Layer 13 of a small transformer language model trained on English Wikipedia (16 layers, counted from 0, width 64).
In attention head 1, each number of a token's query is one row of weights dot the token's vector x. The head spreads its attention over the tokens so far by the softmax of query dot key.

Query weights of the head. A number n stands for (n - 500) times 0.00089.
q0: 479 455 492 544 538 526 473 454 500 504 555 484 546 456 420 521 541 451 450 445 516 557 569 517 465 457 404 518 544 442 561 459 473 524 526 547 412 455 476 467 482 568 475 479 510 498 475 501 575 557 480 511 544 461 516 465 493 522 507 526 521 494 494 384
q1: 441 519 526 463 540 509 603 467 536 436 529 526 463 461 492 532 568 534 477 418 494 531 472 424 449 438 476 541 552 494 650 505 509 505 449 529 524 494 541 463 496 466 423 495 513 528 472 445 473 589 430 539 529 538 524 499 500 501 496 507 418 519 538 521
q2: 513 575 553 437 457 513 545 471 474 592 460 554 450 545 615 460 519 510 514 500 516 586 494 491 546 511 532 468 439 519 434 463 477 556 445 447 525 512 502 438 465 462 418 556 497 502 561 527 451 474 543 520 512 567 455 385 565 350 454 570 483 403 465 598
q3: 558 647 415 492 562 385 471 446 499 476 455 412 458 429 489 582 567 432 423 445 511 646 545 376 404 557 471 465 407 552 633 532 417 458 594 541 457 565 512 349 537 531 539 529 577 386 584 621 476 551 329 591 442 429 479 437 494 538 564 525 530 501 398 452
q4: 448 552 411 339 449 387 494 619 553 515 519 528 535 526 632 555 566 531 475 541 538 469 497 437 507 543 533 450 536 503 489 461 486 452 571 484 425 521 530 403 480 474 533 524 512 442 608 540 443 498 459 601 503 477 443 556 444 530 501 490 527 453 470 534
q5: 621 572 219 474 644 491 471 347 526 370 349 387 730 522 470 294 687 417 533 425 466 915 425 613 470 742 625 444 667 705 238 461 559 525 506 542 65 568 279 488 647 542 648 713 332 475 347 559 603 465 688 670 405 483 644 461 484 504 447 501 451 397 425 440
q6: 296 586 709 679 781 67 455 379 403 623 559 262 773 347 310 496 402 742 467 422 528 344 626 675 385 563 792 467 573 730 404 442 669 336 712 671 402 255 725 571 570 328 461 578 418 512 437 319 622 304 447 560 513 286 284 371 341 162 634 591 778 424 366 372
q7: 256 725 635 724 474 511 473 212 431 584 375 510 414 506 374 354 482 380 255 477 440 699 252 481 525 161 455 469 265 420 295 435 430 529 493 462 673 784 462 583 387 519 483 643 509 707 791 422 574 562 359 447 261 467 449 413 565 457 24 333 480 334 691 514
q8: 442 461 692 556 618 603 605 690 439 510 268 717 580 495 550 409 470 318 390 409 242 516 503 468 578 703 182 456 340 555 462 301 253 486 510 531 371 242 572 545 454 574 196 446 451 651 543 501 65 598 331 315 525 580 435 423 682 581 603 465 569 523 509 698
q9: 412 349 845 227 421 585 389 681 463 436 610 628 563 546 301 493 465 601 448 476 584 452 681 736 471 599 692 397 836 342 355 508 600 525 399 520 524 113 415 613 466 603 385 472 562 491 707 578 293 492 775 565 383 459 525 631 592 673 243 281 262 590 428 690
q10: 778 423 328 809 588 649 438 580 536 156 542 400 442 719 619 578 107 276 499 762 664 336 631 546 491 317 576 375 611 738 431 435 327 540 243 695 309 542 386 694 461 424 547 541 465 642 605 381 565 570 535 666 614 648 510 645 481 575 747 200 566 470 178 518
q11: 249 507 453 301 465 824 320 578 209 573 386 593 398 636 381 681 590 331 499 519 410 101 419 346 683 263 708 443 494 468 342 546 410 767 614 606 681 263 749 444 440 498 597 377 433 574 231 383 592 749 563 661 325 531 404 637 250 304 315 576 323 616 436 457
q12: 594 306 580 665 570 403 694 401 71 588 701 324 388 753 733 742 402 534 347 302 444 421 499 417 613 638 485 624 341 483 252 676 276 433 511 434 455 446 584 354 793 731 755 577 452 653 612 576 600 170 920 473 336 361 698 244 415 498 766 589 331 368 535 344
q13: 474 455 504 524 390 463 643 520 540 598 422 444 446 499 517 415 395 703 367 570 432 574 272 858 547 553 487 394 458 398 493 279 453 349 657 475 484 576 627 707 386 610 515 369 528 121 288 787 503 226 379 621 452 504 727 450 804 628 350 291 373 551 384 655
q14: 331 395 250 531 496 329 511 502 667 750 647 691 530 731 346 556 615 176 364 623 534 410 677 235 392 665 179 495 660 623 659 278 587 582 356 373 310 671 470 464 480 392 516 607 452 450 223 587 703 268 559 128 353 303 86 562 359 489 422 367 330 487 444 509
q15: 475 780 603 789 316 778 452 713 538 533 808 572 481 444 732 455 528 526 550 495 250 497 442 355 366 656 469 396 699 579 649 858 567 269 318 583 321 659 655 503 422 498 390 625 452 476 548 522 671 353 274 545 497 466 364 591 337 323 391 455 455 345 665 435
q16: 764 500 508 285 521 594 444 604 383 462 635 294 552 650 532 282 332 639 447 466 249 915 307 547 341 623 668 524 658 553 476 405 462 722 387 709 459 667 276 631 448 482 761 168 849 388 248 433 540 460 415 533 248 494 390 168 641 705 529 481 670 709 584 420
q17: 445 441 578 617 652 388 566 517 605 590 607 722 398 568 430 451 484 456 730 223 684 511 569 491 340 329 401 384 444 415 256 734 354 798 838 306 530 594 111 614 486 776 876 684 692 534 701 447 497 411 405 707 503 223 394 657 448 573 678 698 537 432 685 683
q18: 309 379 631 718 404 628 288 641 616 498 667 636 277 813 683 374 222 427 562 572 365 535 712 643 671 294 551 410 694 380 360 589 339 508 596 467 640 312 597 310 441 319 509 369 548 192 438 626 561 368 580 327 633 124 107 497 384 510 478 536 730 707 493 709
q19: 371 390 528 823 674 497 333 491 301 538 256 361 439 281 342 494 570 656 713 522 464 573 760 395 413 497 221 357 651 453 655 479 329 283 570 515 768 359 467 373 469 511 657 416 652 545 662 392 374 745 592 300 411 434 802 612 315 614 460 380 578 574 286 451
q20: 453 453 275 443 528 261 502 600 610 321 349 713 187 521 334 490 253 453 411 649 581 561 564 290 314 440 528 242 234 522 530 761 484 437 673 633 486 387 709 393 528 372 425 601 668 349 316 452 285 725 545 814 451 577 621 483 542 623 277 784 569 527 398 320
q21: 493 513 366 735 629 479 697 257 658 335 399 475 704 420 550 827 452 812 690 570 475 619 781 676 325 578 568 561 672 373 563 541 396 598 342 342 462 604 609 583 698 903 344 333 401 392 658 410 570 939 454 549 90 653 360 576 484 405 298 539 464 803 488 534
q22: 570 697 295 738 613 624 582 520 554 290 389 676 329 336 600 425 885 607 904 657 722 927 451 533 411 465 602 550 595 614 275 444 464 457 462 491 431 470 751 598 418 543 493 559 367 368 427 250 443 362 574 486 380 398 563 395 345 576 560 496 494 656 919 482
q23: 436 424 341 229 171 623 396 430 273 535 480 730 506 515 567 334 322 511 642 527 719 436 297 505 792 696 397 267 636 611 500 629 268 614 518 231 630 751 701 618 487 354 428 540 545 485 655 535 319 496 437 510 273 797 352 480 363 483 672 568 690 588 428 652
q24: 467 794 440 714 649 665 542 504 267 474 279 236 404 512 548 303 766 595 590 403 385 337 505 491 283 443 325 359 577 530 346 824 590 645 456 387 466 425 561 847 672 240 480 768 396 513 487 505 528 220 561 559 542 673 668 451 836 513 370 585 628 531 101 801
q25: 475 477 527 512 288 744 380 486 721 235 537 497 583 793 470 620 737 432 338 454 462 602 857 645 295 431 256 365 318 469 615 579 259 380 455 446 533 531 687 176 380 623 482 649 287 560 537 537 441 252 333 813 540 678 405 247 571 520 701 394 776 557 438 507
q26: 560 555 559 346 399 651 452 339 865 405 385 325 747 879 475 267 521 524 701 477 728 579 412 400 399 186 378 570 567 746 635 659 775 599 550 290 322 546 362 305 635 313 823 387 461 636 712 448 218 400 324 380 461 254 672 516 418 523 495 602 419 330 493 281
q27: 329 502 616 497 408 124 374 296 450 450 395 558 377 504 595 430 304 413 728 253 520 401 554 565 596 837 366 868 386 500 567 746 541 387 665 577 335 350 406 532 157 311 315 505 483 412 490 257 400 311 424 486 414 661 441 559 350 855 384 216 606 487 519 155
q28: 495 524 697 431 372 710 391 470 530 666 563 517 383 224 477 452 346 262 654 593 629 698 433 348 273 634 434 480 230 624 360 390 436 563 410 623 252 344 380 662 466 256 638 647 338 672 623 395 696 542 501 394 570 525 628 586 591 508 744 552 298 521 431 740
q29: 678 415 606 837 349 461 433 487 404 212 464 737 514 393 564 436 331 476 738 485 475 609 387 376 579 707 623 617 651 619 450 325 486 422 366 530 646 410 286 339 474 457 438 747 384 320 705 587 576 714 660 466 307 556 519 209 474 411 222 638 230 243 286 650
q30: 457 481 710 551 484 272 588 681 407 595 758 614 423 308 534 664 654 246 645 757 549 429 885 332 240 402 500 532 524 328 217 385 462 396 420 337 617 667 577 535 321 174 802 282 402 522 454 442 744 521 157 464 417 792 477 421 630 536 596 484 389 574 431 716
q31: 628 358 541 580 692 675 275 306 664 784 482 561 550 388 659 847 638 403 621 396 403 872 323 566 553 417 695 324 487 662 623 339 565 469 354 501 211 445 410 230 453 279 423 477 610 709 443 720 301 778 579 410 397 468 286 424 415 579 533 518 689 628 319 523

Each question shows a short text with each token's key, already scaled and adjusted for position as the last token sees it. A number n stands for (n - 500) times 0.0027.

Then comes the last token's vector x. A number n stands for (n - 500) times 0.014.

0 "10": 446 428 493 473 343 426 477 622 690 344 370 402 560 450 362 538 463 493 386 535 516 472 368 465 497 552 429 367 540 346 608 523
1 " |": 484 460 499 496 414 436 412 463 721 412 344 471 623 432 321 559 489 483 390 528 567 506 430 487 544 573 365 436 511 380 620 491
2 " 6": 493 518 534 469 264 465 306 498 734 438 429 686 693 530 408 478 535 538 346 407 571 278 576 661 474 621 471 633 643 422 633 492
3 "0": 563 549 518 462 251 459 437 544 370 507 417 682 786 494 430 638 585 600 481 192 393 467 614 555 487 442 444 382 457 346 631 341
4 " |": 520 511 476 502 402 452 426 428 614 536 316 403 594 455 471 715 478 694 344 294 456 260 554 448 507 438 657 654 567 423 461 304
5 " ": 517 531 474 563 335 452 307 464 682 536 411 525 622 473 415 631 596 437 315 308 366 147 469 575 371 406 480 591 575 585 424 436
6 " |": 464 505 497 521 488 447 370 613 635 557 400 472 613 403 412 797 646 446 436 441 347 421 555 597 548 373 422 502 564 692 466 589
x: 494 443 598 636 254 734 417 481 515 599 551 367 574 407 618 401 413 507 389 505 375 500 483 539 453 608 525 367 396 489 656 537 522 528 540 543 491 496 388 649 439 416 597 428 373 577 552 656 541 460 561 469 543 782 553 499 504 525 660 717 439 367 590 406
Which token does the last token look at most? 5 " "

0 "\n": 468 488 501 573 217 351 409 336 666 366 349 378 619 400 248 631 517 495 433 658 529 593 294 542 470 506 327 527 503 355 588 533
1 "\n": 493 466 494 573 219 349 409 336 666 366 349 378 619 400 248 631 517 495 433 658 529 593 294 542 470 506 327 527 503 355 588 533
2 "The": 545 473 493 558 218 368 431 356 683 411 449 411 661 420 215 612 456 538 438 699 528 544 361 627 452 582 341 566 539 314 659 510
3 " ": 539 541 509 522 250 414 522 433 661 536 466 359 764 420 343 454 494 577 403 612 292 689 562 589 369 495 341 652 445 517 443 511
4 "ens": 520 535 497 541 282 423 512 557 486 602 410 496 600 336 416 758 555 555 517 644 276 603 603 701 562 465 420 587 593 552 579 625
5 "emb": 459 550 476 544 447 430 550 483 465 614 495 579 713 409 450 556 486 332 467 667 391 407 256 694 453 254 405 519 652 601 547 548
6 "le": 504 492 492 437 427 471 489 469 566 678 551 425 418 535 467 441 498 530 552 456 422 355 239 726 395 528 379 466 593 468 615 412
x: 477 514 635 516 308 432 599 442 522 431 604 444 570 467 451 493 252 534 565 489 614 520 692 657 492 521 473 430 290 511 601 541 419 291 613 552 461 405 615 305 398 628 371 511 547 529 573 587 472 568 300 570 602 504 499 344 584 524 600 510 647 651 425 466
Which token does the last token look at most? 2 "The"

0 "h": 480 496 468 549 555 482 516 550 600 206 442 325 663 634 427 405 645 529 448 482 524 331 410 616 458 442 483 318 447 325 556 636
1 "'s": 481 441 480 554 427 402 477 501 660 345 394 374 704 494 263 538 468 493 487 682 493 477 219 595 408 486 418 479 499 368 625 565
2 " t": 499 507 455 501 508 451 581 548 686 434 335 377 711 439 356 476 302 400 438 587 374 627 423 560 461 497 406 609 383 468 489 564
3 "en": 529 505 446 557 358 450 431 608 559 520 394 475 754 363 300 531 513 478 604 615 331 545 452 681 652 496 679 416 471 513 357 606
4 "ure": 481 548 438 495 459 435 646 509 553 595 527 323 706 356 436 542 286 586 583 608 403 444 372 629 569 485 495 492 565 678 398 463
5 " with": 483 532 455 488 443 409 502 340 614 420 354 407 668 486 257 602 506 483 483 645 504 465 240 616 432 513 363 552 446 447 522 475
6 " the": 438 487 477 514 336 386 476 420 675 411 382 434 693 475 182 560 429 472 477 686 510 513 285 618 428 505 377 556 464 349 632 457
x: 536 450 524 460 419 500 581 314 408 486 510 485 677 286 587 509 442 568 562 439 465 561 645 399 571 538 570 465 160 493 591 527 434 520 474 406 450 310 565 575 482 532 540 478 395 523 648 517 438 541 459 475 413 517 478 568 494 404 608 462 544 667 741 524
Which two tokens does the last token look at most, in order? 2 " t", 6 " the"

0 "os": 450 518 491 481 451 433 562 595 610 474 572 477 503 467 414 450 551 501 624 712 587 488 239 634 514 399 366 517 600 528 584 612
1 " P": 474 509 506 453 439 450 524 610 591 406 482 521 493 469 336 454 480 490 552 599 638 553 351 577 468 366 358 634 530 406 487 591
2 "av": 440 535 492 476 385 501 279 636 576 467 524 556 424 478 633 436 656 592 588 603 417 659 446 721 542 456 616 420 412 452 382 572
3 "l": 536 529 488 503 327 483 355 607 299 499 714 550 615 638 446 501 516 722 704 458 569 628 381 636 663 350 380 308 291 470 444 391
4 "id": 517 479 483 499 576 502 555 582 501 449 583 261 511 669 681 352 496 731 501 477 520 437 329 573 400 377 435 470 550 458 653 409
5 "is": 516 528 512 437 497 487 611 590 536 482 606 373 551 664 509 302 540 736 613 483 699 373 368 487 531 459 389 516 496 339 575 414
6 " was": 462 498 493 512 372 394 529 364 623 343 344 431 581 421 350 626 598 508 553 680 494 498 325 475 463 478 247 672 433 427 623 553
x: 435 412 557 483 418 480 494 319 333 550 528 457 525 310 676 591 540 578 618 549 333 535 754 349 472 617 548 463 238 385 580 740 435 465 543 580 502 402 575 371 381 451 413 405 529 511 416 479 592 485 482 453 542 499 524 601 560 479 496 636 499 608 667 471
Which token does the last token look at most? 6 " was"

0 " d": 471 496 512 555 438 453 480 625 623 421 316 393 660 480 400 623 421 406 504 526 414 483 368 661 520 551 334 566 492 486 626 468
1 "os": 465 482 494 532 425 461 498 545 558 443 291 455 566 670 521 619 520 505 543 597 418 467 502 620 657 543 324 547 584 498 682 333
2 "h": 468 504 498 440 430 501 575 484 633 572 521 583 454 470 445 451 539 458 518 578 586 347 448 800 564 259 380 669 605 727 676 460
3 "p": 493 471 471 475 445 448 623 556 343 470 475 311 557 617 350 543 737 588 595 376 501 547 415 637 569 356 547 450 405 452 614 336
4 "ul": 494 463 517 493 511 483 385 577 587 445 712 423 497 492 379 368 541 588 580 481 658 363 341 779 517 649 628 440 644 556 601 515
5 "u": 492 492 485 477 450 497 540 665 511 612 527 464 681 581 291 308 626 729 746 552 659 435 463 676 572 431 363 454 504 602 620 403
6 "ur": 522 512 511 413 543 467 732 676 539 473 507 310 478 513 441 529 657 693 657 577 485 466 499 631 438 489 591 636 572 563 612 510
x: 508 465 654 630 588 306 476 491 358 501 509 347 415 373 384 493 209 523 408 544 526 432 517 581 422 597 473 321 228 417 486 619 499 508 553 715 579 528 602 444 463 421 563 428 592 472 470 499 424 538 464 578 318 469 566 544 612 389 523 592 536 513 454 641
Which token does the last token look at most? 5 "u"

0 "nd": 523 485 468 489 570 480 505 548 623 460 500 287 692 714 442 384 420 591 524 396 473 564 342 607 454 615 500 367 419 411 579 485
1 "ar": 494 522 472 543 530 482 489 503 628 441 539 247 605 602 526 343 484 593 555 428 517 486 301 643 557 636 490 383 428 361 570 404
2 " as": 506 480 453 526 387 402 544 397 614 367 374 385 675 452 210 574 551 520 454 717 485 490 343 549 488 515 348 619 479 399 584 518
3 " part": 497 536 481 553 413 431 563 486 601 461 368 476 740 498 325 496 432 558 414 591 403 491 386 591 528 526 376 653 602 491 592 533
4 " of": 494 513 483 489 341 422 549 328 642 494 348 505 594 449 289 563 522 544 485 669 522 519 326 567 383 454 325 524 504 381 670 533
5 " the": 458 541 475 541 305 384 465 436 672 452 349 407 654 478 167 575 460 512 456 690 499 534 310 577 400 494 413 552 477 303 619 486
6 " T": 495 490 494 486 372 441 559 519 698 451 414 406 632 389 324 538 395 574 360 491 391 604 533 653 377 485 409 595 502 345 405 531
x: 598 461 415 630 512 549 451 503 369 532 473 386 563 399 545 454 575 583 393 427 468 517 472 466 530 568 424 415 500 451 628 682 405 576 451 510 544 827 512 646 665 633 385 448 396 529 705 531 352 505 504 346 436 497 644 664 362 502 577 531 616 655 496 458
Which token does the last token look at most? 6 " T"

0 " 20": 472 429 489 546 345 420 557 603 633 570 257 309 627 474 338 579 390 594 476 518 441 607 435 381 430 484 544 463 529 369 455 572
1 " |": 487 454 479 529 421 437 471 467 677 547 279 404 623 443 336 634 493 553 427 535 471 520 467 417 540 483 484 423 485 386 499 530
2 " 28": 514 512 512 491 346 446 278 554 741 523 468 592 648 519 344 534 518 384 277 347 452 299 418 608 483 574 544 475 680 434 498 597
3 " |": 527 521 482 520 426 454 392 539 667 546 284 349 685 526 391 681 504 664 427 344 401 404 582 462 606 512 543 493 512 414 464 368
4 " 4": 495 485 497 559 358 457 291 483 760 473 542 457 635 523 451 580 462 448 229 394 407 209 468 587 533 529 589 518 678 590 482 539
5 "5": 423 520 504 520 314 451 362 626 474 558 544 502 878 562 361 570 539 570 483 233 326 406 483 475 493 429 462 295 485 522 410 461
6 " |": 473 489 462 514 507 460 477 533 654 556 351 301 681 525 514 707 467 594 377 323 373 313 538 348 524 456 574 514 519 471 430 419
x: 562 370 589 613 412 708 453 501 580 601 586 440 510 369 616 452 593 495 467 461 399 464 462 599 531 589 321 418 394 461 635 434 603 486 539 706 513 495 428 487 564 512 620 433 413 682 604 655 482 409 560 412 581 764 522 380 541 569 580 650 442 355 665 484
Which token does the last token look at most, and with what share of its attention? 4 " 4", with about 70%

0 " are": 428 465 469 553 278 395 543 344 616 327 405 457 692 331 306 620 518 504 497 670 431 430 311 586 431 486 296 536 489 408 553 515
1 " reg": 481 486 476 538 438 440 564 497 561 510 313 485 614 427 267 510 511 556 546 591 307 490 430 629 411 501 303 651 509 538 606 538
2 "ard": 524 452 475 588 359 419 635 415 382 555 394 416 593 523 334 675 565 484 567 564 337 429 420 635 604 381 398 561 570 465 656 424
3 "ed": 533 499 482 516 377 418 521 385 525 454 414 423 526 481 243 537 584 478 449 624 440 412 254 594 487 488 378 466 582 437 707 514
4 " by": 508 520 456 492 390 401 485 355 651 386 338 428 634 476 224 597 476 519 466 670 495 485 267 596 430 513 351 563 459 404 560 485
5 " some": 428 557 471 517 325 397 473 434 652 403 375 421 628 425 239 647 425 465 427 639 440 375 414 677 353 563 362 554 543 380 522 496
6 " as": 472 497 429 511 368 405 580 421 599 368 363 380 754 402 276 607 521 531 423 605 426 400 401 568 490 516 360 604 505 440 511 470
x: 577 433 579 379 452 522 514 394 244 548 647 540 465 285 553 431 389 570 465 407 454 587 629 435 567 676 639 530 223 454 534 573 384 360 424 565 520 328 526 523 521 354 352 535 541 568 623 517 477 566 475 496 464 511 630 599 514 578 606 553 456 629 597 416
Which token does the last token look at most? 5 " some"

0 " G": 503 488 505 555 449 422 500 453 566 354 418 318 725 546 476 584 499 560 456 521 455 666 343 673 473 476 388 500 415 393 499 559
1 "ian": 490 495 492 509 409 451 443 471 474 381 558 367 676 570 473 426 604 537 494 487 380 685 471 754 518 366 425 331 305 410 555 477
2 "n": 507 517 432 504 435 469 519 555 615 366 694 248 665 518 326 497 395 703 417 525 497 413 663 614 602 513 596 652 568 480 440 537
3 "is": 497 508 484 453 470 473 626 711 456 495 608 254 715 561 497 437 548 733 423 658 382 506 583 433 585 294 356 585 610 571 642 550
4 " M": 528 486 516 444 503 453 636 481 717 398 417 442 524 549 397 438 566 456 451 560 511 572 378 569 469 381 339 695 508 380 479 643
5 "its": 497 508 457 510 374 495 469 787 522 413 469 551 578 427 575 533 500 715 435 662 507 467 517 697 600 372 447 432 561 397 412 656
6 "is": 493 526 515 444 574 494 481 612 596 577 740 559 660 602 641 394 662 267 514 507 536 443 243 601 594 306 347 369 426 631 365 659
x: 423 555 589 789 488 466 393 466 497 575 467 419 458 388 650 666 166 429 398 462 328 561 535 498 520 461 503 465 519 434 576 462 565 477 473 326 469 578 516 508 566 415 479 401 726 453 492 491 440 612 269 498 707 558 456 331 509 471 597 540 552 575 483 449
Which token does the last token look at most? 4 " M"

0 "y": 456 502 483 540 448 422 588 500 682 337 524 365 622 431 297 467 477 397 507 631 537 500 364 706 584 544 396 457 524 432 504 614
1 " \"": 494 482 457 607 334 368 474 454 671 342 389 415 681 451 282 706 500 473 442 656 569 517 215 563 492 555 323 582 503 407 489 544
2 "G": 511 505 499 492 381 423 434 539 620 481 507 560 606 408 350 645 419 429 443 584 484 606 305 723 451 478 382 688 460 565 384 555
3 "u": 496 501 475 543 480 468 505 556 404 412 499 398 690 622 504 526 614 441 541 457 384 739 424 642 493 452 463 405 270 400 495 449
4 "it": 541 448 444 525 467 479 440 615 518 412 559 375 559 430 542 546 514 718 479 480 525 379 482 845 498 284 624 619 480 487 372 407
5 "ar": 551 509 480 451 476 466 504 630 662 562 764 357 333 533 339 421 654 362 424 524 482 411 297 677 663 417 564 535 523 596 373 473
6 "\"": 445 486 489 467 404 402 614 526 628 411 406 360 601 495 313 606 474 516 575 654 542 585 364 573 614 540 359 545 493 419 516 504
x: 504 492 505 583 596 514 506 574 520 437 568 239 643 327 701 616 472 525 551 593 378 562 731 437 535 581 416 427 247 364 754 611 450 588 476 591 503 474 544 428 448 426 466 379 448 483 467 639 500 510 377 517 560 634 546 430 538 484 570 595 643 587 524 520
Which token does the last token look at most, and with what share of its attention? 1 " \"", with about 90%

0 " |": 469 487 507 519 319 403 380 358 715 479 379 449 632 404 303 559 477 524 451 584 511 503 342 524 430 566 343 520 577 322 644 492
1 " King": 506 459 529 522 383 425 464 452 635 412 365 498 641 503 321 451 430 607 351 418 492 519 459 710 308 603 391 625 616 331 549 471
2 "st": 508 467 526 446 501 440 624 430 559 389 574 379 638 602 420 495 481 509 374 450 497 426 618 515 344 297 449 819 456 427 263 525
3 "on": 509 482 496 501 422 480 537 458 639 430 630 360 654 828 512 345 642 487 547 334 471 393 330 601 567 609 411 465 379 261 551 322
4 " |": 528 530 532 507 470 428 474 410 713 421 419 376 636 508 362 456 523 525 460 610 600 562 395 450 464 457 336 557 497 402 595 554
5 " W": 527 490 498 498 414 453 420 417 610 347 415 506 670 567 326 402 473 647 383 434 558 437 471 485 360 618 405 606 505 322 635 591
6 "ater": 490 529 458 518 453 482 404 437 569 319 343 497 768 547 675 395 545 589 432 491 398 294 447 803 279 383 504 638 420 400 454 526
x: 734 542 381 622 411 343 482 508 321 547 486 489 464 325 621 522 384 487 420 450 524 520 443 505 573 568 664 539 212 452 548 580 599 353 524 534 390 522 628 411 580 714 519 550 545 514 616 593 487 679 426 445 666 493 605 626 613 530 646 532 545 472 368 410
Which token does the last token look at most? 2 "st"

0 "ens": 453 517 488 543 437 420 540 561 516 563 488 442 567 517 377 509 594 523 624 677 502 488 146 605 447 346 369 479 550 526 547 647
1 " |": 487 461 519 510 374 409 457 378 658 509 422 483 625 430 362 529 537 520 548 592 546 530 256 489 400 510 331 504 557 350 652 556
2 " King": 537 482 531 523 397 425 493 451 586 399 362 509 648 511 347 430 490 641 416 406 502 528 447 706 264 591 400 608 611 283 580 503
3 "st": 533 485 524 449 496 442 628 432 548 356 561 389 614 595 430 495 480 522 385 452 509 410 632 517 350 307 477 832 460 382 251 527
4 "on": 521 498 499 506 426 481 535 454 630 403 633 369 649 829 518 352 640 478 556 334 478 396 343 605 569 612 411 467 374 255 555 319
5 " |": 492 540 529 516 466 425 464 417 719 400 416 369 637 498 365 472 519 527 454 605 601 549 418 456 475 463 340 576 511 392 588 559
6 " R": 519 508 507 523 360 426 423 400 556 290 404 439 651 567 325 472 561 559 411 514 476 489 454 598 383 610 399 649 551 270 662 563
x: 565 367 494 512 376 490 564 560 426 584 526 523 480 307 553 492 598 547 628 488 536 442 613 359 501 610 415 510 310 359 520 688 347 580 581 402 371 837 458 527 460 641 581 464 526 499 535 597 490 533 596 419 480 411 640 578 397 508 556 613 611 562 492 532
Which token does the last token look at most? 6 " R"

0 "5": 440 442 480 490 365 426 488 633 686 438 361 399 620 449 359 556 463 481 484 532 481 377 305 452 447 540 433 400 596 352 587 583
1 " |": 491 459 487 510 386 421 414 457 729 446 349 460 641 425 341 591 493 484 454 562 526 439 352 469 485 563 373 469 549 353 623 493
2 " −": 516 509 492 448 298 441 342 506 711 431 342 612 642 522 362 562 451 556 325 506 480 260 493 530 350 629 455 609 658 448 677 405
3 "17": 548 534 514 436 283 464 284 600 590 659 456 783 699 433 447 550 466 500 509 266 531 335 334 561 303 455 410 382 414 457 475 487
4 " |": 500 525 486 509 436 455 443 596 614 606 277 386 642 491 429 753 480 612 513 366 382 457 492 342 510 556 493 527 430 532 500 303
5 " 3": 492 495 492 526 301 425 424 485 704 589 444 544 625 471 438 712 409 478 463 446 391 278 411 609 407 610 523 761 640 583 518 427
6 "2": 446 449 502 477 245 418 482 539 493 673 505 627 828 512 351 636 555 598 639 246 297 393 411 559 439 511 507 523 503 461 467 393
x: 577 486 723 607 551 552 421 597 565 599 698 356 618 434 524 546 470 427 479 380 550 349 510 478 544 746 484 471 561 490 648 671 619 447 538 507 479 463 586 551 498 637 488 411 511 500 647 584 518 428 377 561 553 331 522 443 589 635 577 566 544 392 747 307
Which token does the last token look at most, and with what share of its attention? 4 " |", with about 80%

0 "ts": 470 498 485 525 492 430 538 497 655 403 527 361 667 536 349 472 536 423 566 628 457 435 276 678 448 521 273 446 482 527 507 701
1 " ==": 491 462 491 576 295 396 537 390 654 458 300 428 649 438 309 614 635 468 442 655 516 471 399 405 584 544 306 453 550 454 530 581
2 "\n": 530 475 485 559 210 348 411 309 674 351 324 436 624 422 227 626 552 490 416 648 543 576 312 526 465 507 333 523 492 369 567 520
3 "\n": 536 512 478 591 196 342 416 310 639 352 369 373 616 381 245 671 493 544 473 650 520 612 307 547 447 494 312 559 473 331 610 519
4 "===": 493 524 442 627 154 352 428 361 727 491 405 379 643 353 285 742 508 566 450 701 538 562 372 510 451 561 306 522 578 290 550 515
5 " M": 491 505 489 506 319 418 465 411 703 518 497 490 647 373 279 548 408 507 405 621 378 683 416 620 524 570 406 604 517 435 416 648
6 "at": 527 530 403 561 385 462 407 607 639 399 410 417 611 283 483 557 375 565 289 586 376 539 513 713 694 362 624 428 508 566 415 565
x: 539 528 420 597 504 557 516 448 349 527 448 498 583 356 557 370 379 714 460 392 277 549 411 502 566 609 553 542 487 485 592 667 557 405 348 421 700 522 453 559 576 534 457 399 491 535 676 719 278 601 622 469 592 439 557 661 562 424 709 606 689 479 421 511
Which token does the last token look at most, and with what share of its attention? 2 "\n", with about 30%

0 " return": 479 450 528 540 434 416 426 501 567 544 313 310 693 559 350 465 434 479 480 605 487 611 357 589 545 563 440 565 575 533 603 493
1 "ed": 512 471 499 504 335 407 467 356 537 521 305 445 654 428 284 500 461 532 478 685 425 482 310 503 456 408 428 614 539 516 643 500
2 " to": 516 484 452 531 424 423 453 356 623 382 307 412 590 528 215 559 446 493 428 685 515 512 328 550 449 478 352 549 423 406 549 498
3 " The": 554 504 497 554 359 412 503 506 776 465 335 437 680 508 245 511 446 611 393 559 495 550 322 663 407 376 376 611 493 283 442 517
4 "ss": 502 557 481 517 377 455 579 604 558 584 426 365 695 573 339 515 418 567 403 694 246 682 581 522 487 337 490 609 412 537 233 569
5 "al": 494 478 477 531 535 516 585 502 594 565 646 340 540 567 747 482 493 469 508 424 333 521 341 674 530 287 266 358 539 504 523 601
6 "on": 475 498 494 496 447 462 607 654 588 455 545 262 512 651 310 456 488 749 569 487 498 550 431 581 483 397 438 515 464 500 428 429
x: 501 443 663 731 752 324 538 648 559 613 573 545 576 213 478 588 209 631 492 416 455 546 535 525 534 501 484 490 300 434 496 480 416 422 557 650 520 586 519 455 483 506 451 474 491 570 545 469 379 540 469 549 459 482 478 601 536 518 473 587 698 540 437 432
Which two tokens does the last token look at most, in order? 3 " The", 2 " to"

0 " |": 469 487 507 519 319 403 380 358 715 479 379 449 632 404 303 559 477 524 451 584 511 503 342 524 430 566 343 520 577 322 644 492
1 " 1": 515 475 520 486 182 425 361 439 630 525 402 567 658 540 300 469 441 598 437 457 528 388 555 555 359 625 448 687 618 359 718 448
2 "–": 525 538 489 524 308 429 479 378 551 437 331 520 788 458 410 713 534 776 614 421 365 441 641 454 298 475 563 652 449 392 413 358
3 "0": 522 504 496 497 290 447 309 415 600 860 494 495 532 549 429 413 447 432 450 451 385 296 253 450 459 339 564 559 601 518 489 382
4 " |": 509 526 490 475 417 430 429 436 683 611 419 428 578 393 355 610 457 568 474 493 503 457 361 412 369 605 555 470 497 416 544 459
5 " 2": 478 499 497 490 232 410 439 506 720 506 335 472 705 498 327 500 427 552 368 497 400 374 500 546 339 609 568 772 625 400 583 451
6 "–": 516 434 484 473 310 440 504 420 543 493 406 567 925 481 387 653 523 715 575 358 328 508 685 422 446 534 520 528 426 423 360 348
x: 718 395 676 483 535 564 535 581 445 683 560 502 365 548 484 597 560 578 409 421 602 333 459 558 622 625 492 543 565 402 668 636 471 584 331 482 607 486 503 603 521 468 484 396 454 663 590 470 354 497 496 440 553 487 715 731 601 674 478 529 330 343 633 585
Which token does the last token look at most, and with what share of its attention? 3 "0", with about 100%